Layer 5 of a small transformer language model trained on English Wikipedia (12 layers, counted from 0, width 128).
A neuron's activation on a vector x is GELU(weights . x + bias), where the dot is the dot product.
The model reads these tokens: "th" "ria" "\n" "–" " D" "y" "s" "le" "x" "ia" "\n"

The vector x that enters this layer's MLP at each token. A number n stands for n times 0.046.
0 "th": 18 -10 13 -10 -8 25 3 -21 14 -5 9 -18 -27 4 7 16 1 1 3 -13 -26 9 15 -46 -7 -5 1 11 -21 16 40 13 18 -4 -8 -29 -3 0 12 14 34 72 5 -9 -7 -8 10 -8 26 13 -8 -5 24 9 -11 -3 1 -42 12 11 6 -15 -7 -61 0 -15 2 -1 -57 -32 1 -16 -3 70 10 12 -3 -12 -15 4 8 -8 2 1 7 -4 -12 -13 22 13 -11 -23 -9 21 18 -15 3 58 31 -8 4 5 -3 7 64 -17 9 -57 -35 9 7 -4 -58 9 -42 -6 8 5 -6 -14 42 -1 6 32 14 -34 -20 6
1 "ria": 12 -2 7 4 -5 9 -18 -12 -5 -4 -6 -12 -1 19 9 -20 0 -5 -4 -1 -28 8 4 -26 -20 22 1 22 -23 -2 6 6 12 7 -9 -10 -17 26 29 3 7 60 17 7 -4 -8 -3 -5 -12 -18 7 11 10 -12 -22 31 -20 -42 10 9 -12 -22 -1 -74 -1 6 -11 24 -20 -5 10 -39 -16 69 19 6 16 12 -34 3 19 -3 -8 15 -11 5 -9 -18 41 18 20 -11 2 -1 -6 -17 -5 65 22 -23 -29 14 -8 17 67 -1 -7 -52 -8 5 21 7 -65 9 -65 5 11 1 -2 -3 57 4 -27 13 12 -29 17 -21
2 "\n": 17 -17 25 1 -11 3 -8 -6 -2 3 10 -7 -2 2 7 -6 8 7 4 -15 -13 12 15 -50 -21 17 -3 14 -28 9 3 7 10 -3 2 -8 -21 3 27 -3 17 50 14 -21 6 3 5 1 -7 5 -9 19 21 -21 -13 9 -5 -51 8 -32 -4 -5 -18 -81 -3 -1 -31 19 -17 -2 2 -29 -12 45 13 7 16 -2 -15 5 15 0 0 11 3 10 -5 -1 45 9 14 -10 -2 4 13 -24 5 52 45 -2 19 -3 -3 4 64 -14 6 -28 -5 -10 7 -3 -48 0 -51 -8 -8 -2 2 9 56 9 -16 13 25 -87 4 -7
3 "–": 9 -16 24 -1 8 21 -4 -12 0 -1 24 -18 -18 -9 -2 -12 22 6 3 4 -25 12 37 -58 -22 20 -12 -1 -22 -2 28 9 -14 -1 5 25 -11 12 24 4 2 35 15 0 20 5 -28 -4 -13 -1 1 16 2 -9 -12 7 -13 -59 8 -11 -10 -3 -17 -84 -25 24 -9 12 -9 -4 -24 -23 -13 58 23 12 8 -2 -19 11 16 17 0 -7 -4 -4 -10 5 28 -10 -9 0 19 11 -6 -28 19 45 32 -6 1 -8 -9 -6 66 1 -1 -18 -1 0 6 1 -42 3 -32 1 -10 -9 11 24 61 -7 2 4 23 -75 12 -22
4 " D": 26 -13 24 3 6 6 -7 -17 10 0 6 -1 -7 9 32 -6 6 -2 11 -3 -25 19 19 -51 -28 13 -16 21 -32 3 41 8 -10 -12 13 4 -9 -7 10 -25 10 60 12 18 -5 17 -19 -13 -7 -9 36 21 26 -30 -11 3 16 -47 30 -12 -22 0 -7 -86 -19 17 -25 12 -2 -9 -12 -38 -4 45 18 -6 -30 -15 -22 -14 -6 -15 5 -5 9 -4 -10 6 23 -11 -7 -5 -2 16 1 -7 2 44 38 -12 1 -18 -13 8 61 -12 -7 -6 2 0 12 -4 -22 7 -34 -23 16 10 11 12 77 5 -13 18 34 -47 -8 -54
5 "y": 14 -3 -4 11 8 10 -7 -5 7 11 8 -9 5 -2 25 -5 0 5 -7 -8 -6 -4 29 -53 -33 22 4 12 -17 1 12 -2 1 1 6 -6 -21 9 15 -11 -20 94 22 -1 3 8 -10 -4 -3 -20 11 19 25 -22 -11 13 -12 -59 7 1 -11 -16 -12 -81 0 6 -23 33 -1 6 1 -37 -6 63 20 -19 11 -5 -30 -13 1 -21 -6 6 -1 -10 -9 2 21 6 14 -21 1 6 -29 -27 1 43 53 -10 -32 -6 -29 -9 61 -15 14 -28 -12 3 17 -2 -20 13 -31 3 3 7 12 23 58 -2 -19 8 30 -45 20 -10
6 "s": 29 -13 1 5 14 10 -5 -16 -9 -4 16 1 -10 6 17 -17 24 0 -1 -16 -15 13 5 -48 -25 17 2 13 -22 -3 18 5 -1 -11 4 1 -5 12 18 -9 15 86 13 -4 -1 14 3 -21 -46 -18 8 29 11 -13 -12 -5 -17 -51 9 -2 6 -23 0 -80 2 5 -18 26 -11 5 -5 -51 -5 60 21 -8 3 1 -22 4 7 -10 5 -1 -4 -22 -1 4 34 4 8 -5 3 8 -10 -18 -1 32 50 -1 -16 -1 -14 -13 58 -17 -7 -33 -13 3 45 3 -31 0 -49 9 -3 0 17 9 62 1 -25 13 20 -47 43 -39
7 "le": 12 0 8 -2 11 4 -2 -7 -1 13 6 -11 1 6 7 -8 10 -1 -2 2 -18 7 27 -44 -34 5 -7 8 -26 -9 -8 -8 -15 1 -4 27 -13 8 29 8 14 91 20 -1 16 8 -15 5 -44 -25 14 32 6 -9 -7 10 -13 -46 6 1 14 -20 -13 -69 -7 13 -14 32 14 -13 1 -43 -20 56 16 -12 -6 -2 -34 -3 3 5 -21 12 -4 -8 -24 -12 29 5 18 -17 6 5 -12 -23 3 53 41 -21 -23 10 -9 2 71 -7 -17 -33 -5 -2 18 1 -31 15 -38 3 -1 0 16 17 67 16 -33 11 24 -45 -15 -13
8 "x": 21 -25 18 7 4 0 -11 -1 -12 9 8 -10 0 -11 23 -19 -24 2 -2 8 -10 12 13 -39 -59 18 -22 18 -23 -13 29 14 -6 -9 11 15 -16 -7 23 -9 10 86 5 0 -11 21 5 -10 -24 -15 4 17 25 -16 6 21 -12 -47 6 -6 7 -30 6 -81 -15 1 7 41 1 -8 14 -35 -32 40 11 0 -10 -17 -32 5 7 3 10 19 3 -9 -29 11 45 16 -4 -11 -8 16 -20 -31 0 57 45 -10 -23 19 -6 -14 58 -4 -1 -26 13 -9 19 -1 -39 -3 -28 8 -10 8 8 -5 54 7 -22 14 29 -37 10 -24
9 "ia": 10 -1 0 3 -1 10 -24 -22 -2 16 2 -13 2 2 31 -37 -6 1 -1 11 -12 -5 16 -31 -35 29 -23 21 -24 -9 9 3 10 -1 14 4 -27 4 29 -9 -15 84 29 -2 -5 -2 -5 13 -28 -21 -7 3 6 -1 -5 27 -25 -38 19 -3 -5 -10 1 -79 -5 2 -2 24 -13 7 4 -39 -23 56 15 -10 6 -3 -24 0 27 1 7 1 -1 13 -8 7 22 5 23 -7 16 -8 -20 -20 8 42 30 -7 -30 22 -16 6 62 -9 -9 -45 -2 10 18 11 -55 16 -55 2 -12 -8 -11 11 64 22 -21 16 18 -34 16 -19
10 "\n": 18 -13 21 0 -9 -4 -9 -6 -3 4 14 -2 1 3 13 -7 9 7 8 -15 -9 14 13 -51 -25 21 -6 13 -31 0 2 7 5 -4 6 -1 -23 1 25 -6 12 55 8 -22 6 5 4 4 -20 2 -11 19 15 -19 -13 12 -7 -52 14 -39 -4 -2 -14 -81 -5 1 -31 25 -8 4 5 -32 -16 42 10 6 18 -5 -12 3 14 2 6 10 1 10 -4 2 41 3 12 -11 1 -2 14 -26 3 39 46 1 20 -1 0 6 65 -10 5 -27 1 -9 11 2 -49 -1 -46 -3 -10 0 1 13 55 8 -21 14 24 -89 2 -8

Each question shows the input weights of one neuron of the MLP. A number n stands for n times 0.0062.

n263 (bias -0.023): 8 31 -17 -15 13 -26 21 18 7 -30 -8 25 -43 3 -7 3 -18 31 -10 -9 -10 -9 -12 9 -14 6 10 7 -14 -33 5 -31 28 34 8 -6 3 2 8 9 34 19 32 7 17 5 -5 -25 -14 26 -13 -6 6 43 -7 8 16 3 -41 8 22 11 10 -3 15 3 -6 16 -11 10 3 -16 28 4 3 -35 21 -6 -29 -12 28 -11 14 -13 1 -60 6 -12 7 -19 3 -7 9 -13 -12 3 -8 -2 16 23 -19 9 -35 -7 -14 17 13 4 7 -22 9 -12 13 1 -9 -18 -8 -17 1 12 -12 -53 -7 23 3 11 -5 -9
On which token does it fire most, and how strongly? 6 "s", at about 1.5

n360 (bias -0.005): 6 26 -9 25 -22 -16 6 -3 7 -6 -8 -8 -25 9 -15 19 8 -11 13 -9 -37 25 37 16 -6 -12 37 -26 10 3 -17 -51 9 4 5 -21 -18 -18 7 6 18 7 -1 16 -1 -7 -6 2 31 43 -12 35 -15 6 -14 44 5 7 -26 -5 -2 36 8 -7 16 10 -37 -7 23 -11 -20 -6 -9 2 25 10 -16 4 -3 21 -10 2 15 6 33 -14 -16 -21 14 -14 15 -12 -6 18 10 4 16 8 2 -7 3 18 -23 -26 -10 -23 -5 3 8 -21 3 -15 22 40 -3 -28 -19 4 2 14 1 -25 1 -3 -5 2 17 1
On which token does it fire most? 2 "\n"

n45 (bias -0.104): 4 -25 19 21 21 -15 -2 1 -18 17 4 1 3 58 -37 17 -5 -4 5 -2 2 12 -1 3 1 11 9 21 -26 -12 -17 -11 -10 -1 28 18 18 14 -10 15 5 -37 -1 -54 37 37 14 -19 41 15 -13 6 7 9 -1 9 8 -3 2 -9 11 7 -3 -13 18 -4 -16 -22 -2 8 -38 2 -2 -16 0 5 10 -4 -25 -2 5 7 4 -7 14 -10 15 33 10 23 9 -22 -18 -32 32 -25 2 -28 7 4 25 2 -32 6 -4 -14 27 24 -20 -12 -37 -39 29 -20 -16 -13 -21 -26 -36 30 6 -23 25 20 3 10 -13 1
On which token does it fire most? 2 "\n"

n262 (bias -0.009): -13 -11 3 3 18 0 1 -9 -25 30 -5 5 -28 38 -3 18 8 13 -3 -1 38 20 -36 -6 13 30 -27 -16 -17 5 -15 -18 -20 9 -26 -20 9 -29 13 24 10 3 -19 -18 3 -11 -4 36 12 5 11 5 -24 -29 26 -2 13 1 -17 -9 8 -7 6 7 0 -29 17 29 -40 24 22 -26 -14 -8 -13 -27 10 23 -2 -21 -4 15 26 20 10 -6 0 14 9 2 12 -14 -27 -14 37 0 -5 -7 23 14 17 9 -4 -11 4 21 -10 -6 12 25 -27 1 8 -11 8 -5 -5 -14 9 25 -4 -8 8 2 -13 2 11 -14
On which token does it fire most? 10 "\n"

n391 (bias -0.019): -38 33 -18 22 14 11 -27 -12 14 32 18 19 -6 5 -7 -10 6 -28 33 -2 -6 4 10 0 3 -11 10 2 20 2 -2 -16 7 -20 5 -11 -9 -42 0 -48 -10 7 22 -13 29 4 -1 -24 -38 8 4 -13 -34 -8 -9 33 9 -4 -7 13 -58 -22 37 -6 51 14 -8 7 21 -5 -14 -3 2 -20 21 33 -11 0 16 37 32 9 -6 3 -17 1 14 -13 -27 3 14 2 9 8 -10 4 16 -8 -19 -25 -9 40 -27 -32 33 -10 24 -9 23 -35 -9 0 10 24 5 -14 13 -7 -9 -12 5 -10 7 -10 24 21 -2 3
On which token does it fire most? 9 "ia"

n278 (bias -0.023): 5 26 -8 -4 10 -19 -3 11 -4 4 5 30 -37 -9 -10 -15 -15 3 2 -17 -17 -26 -22 33 -23 -2 -6 -6 -2 -13 11 -8 7 12 -7 18 7 -20 -9 -17 31 20 43 11 1 11 -4 -1 -22 4 -1 4 2 -9 19 -10 -12 -9 0 13 8 -1 2 -14 -8 24 22 18 -11 -2 -12 -3 24 0 2 -25 17 -15 -11 -9 -9 -3 31 3 -8 -15 1 12 17 -26 0 -2 -4 -15 -30 10 -21 -20 16 20 -36 -2 -33 2 -8 0 1 23 9 15 2 -14 25 26 -3 -7 10 -52 -21 29 -2 -35 -8 29 14 18 -8 -2
On which token does it fire most, and how strongly? 6 "s", at about 1.2

n125 (bias -0.028): -26 17 23 20 -1 -17 -19 -22 -16 20 -17 31 2 -10 -3 -18 -33 -19 -23 -37 12 -1 21 0 3 -17 -30 -4 16 -7 -12 21 -15 25 -32 4 1 27 20 -4 -20 2 17 2 5 -4 3 14 -19 10 -13 -30 11 8 -16 -26 6 6 7 -5 5 -16 32 8 10 0 11 23 11 -26 5 -1 17 11 -17 16 8 2 7 21 25 8 11 14 -9 -7 -17 35 -37 -11 -42 25 0 26 -14 60 7 10 -19 -22 -12 28 -18 -19 3 -12 15 -31 -24 11 11 -9 -2 19 -12 18 5 10 -18 -1 -6 0 18 -7 -12 11 -5 18
On which token does it fire most? 9 "ia"

n119 (bias -0.032): 31 7 -5 6 -23 -1 -3 4 6 2 -5 9 -23 -11 0 -22 26 -7 -9 -9 4 -4 -4 -20 -3 7 -15 20 -12 -13 5 30 -7 35 -5 15 6 -1 3 3 -17 8 4 -55 2 8 -6 -15 -46 -1 -7 12 22 -4 2 8 3 3 10 10 -4 9 20 -14 5 -32 -7 8 5 1 10 10 14 -21 -5 3 1 8 -17 4 20 39 -5 18 -25 -17 25 -9 -35 24 -7 -37 32 -27 17 15 -21 -9 6 -24 -29 31 1 -22 3 -2 11 1 2 -16 2 -5 2 20 6 -16 -23 -11 -41 19 -3 2 -2 21 -6 13 -55 -1
On which two tokens does it fire most, strongest first? 9 "ia", 7 "le"

n51 (bias -0.063): 14 -4 -7 2 -19 9 -1 -7 -21 -6 -13 0 13 15 -21 -14 25 -11 4 -19 13 13 12 10 1 2 13 4 15 -10 -19 5 10 15 -18 1 2 8 11 -15 6 3 30 -5 -1 -31 4 23 17 1 -12 -29 -6 5 -11 4 5 -22 9 -5 -12 -6 -4 -11 0 -7 -6 10 17 7 -5 -1 -15 9 -1 4 -12 4 -8 34 13 8 -9 8 -7 10 1 10 9 5 14 12 -27 -5 1 1 9 5 11 -1 -4 -8 -26 -25 -6 -1 0 -2 21 -10 -12 -4 13 -18 -30 -3 3 -7 -11 0 16 -24 20 12 -4 18 8 -7
On which token does it fire most, and how strongly? 1 "ria", at about 1.6

n488 (bias -0.012): 30 33 -10 9 25 -1 -21 -1 -5 -19 -18 -8 4 17 -2 -35 10 7 1 -20 -15 -42 -39 11 -12 -4 4 11 30 29 -5 11 -4 0 20 9 -1 16 11 -14 -9 -2 -23 -32 0 -5 -8 20 -7 15 2 1 -8 11 14 40 -21 4 -22 10 -7 30 10 -9 4 19 34 10 10 -1 -18 -5 -38 3 -16 62 -1 2 11 26 19 -10 11 21 13 5 -8 -7 -13 -12 -33 0 19 -31 29 -13 -19 5 -24 12 -13 31 -14 -17 9 -5 -19 18 -3 -17 -1 3 2 -17 1 -8 13 -10 -42 1 19 -2 3 22 -2 0 27 27
On which two tokens does it fire most, strongest first? 9 "ia", 1 "ria"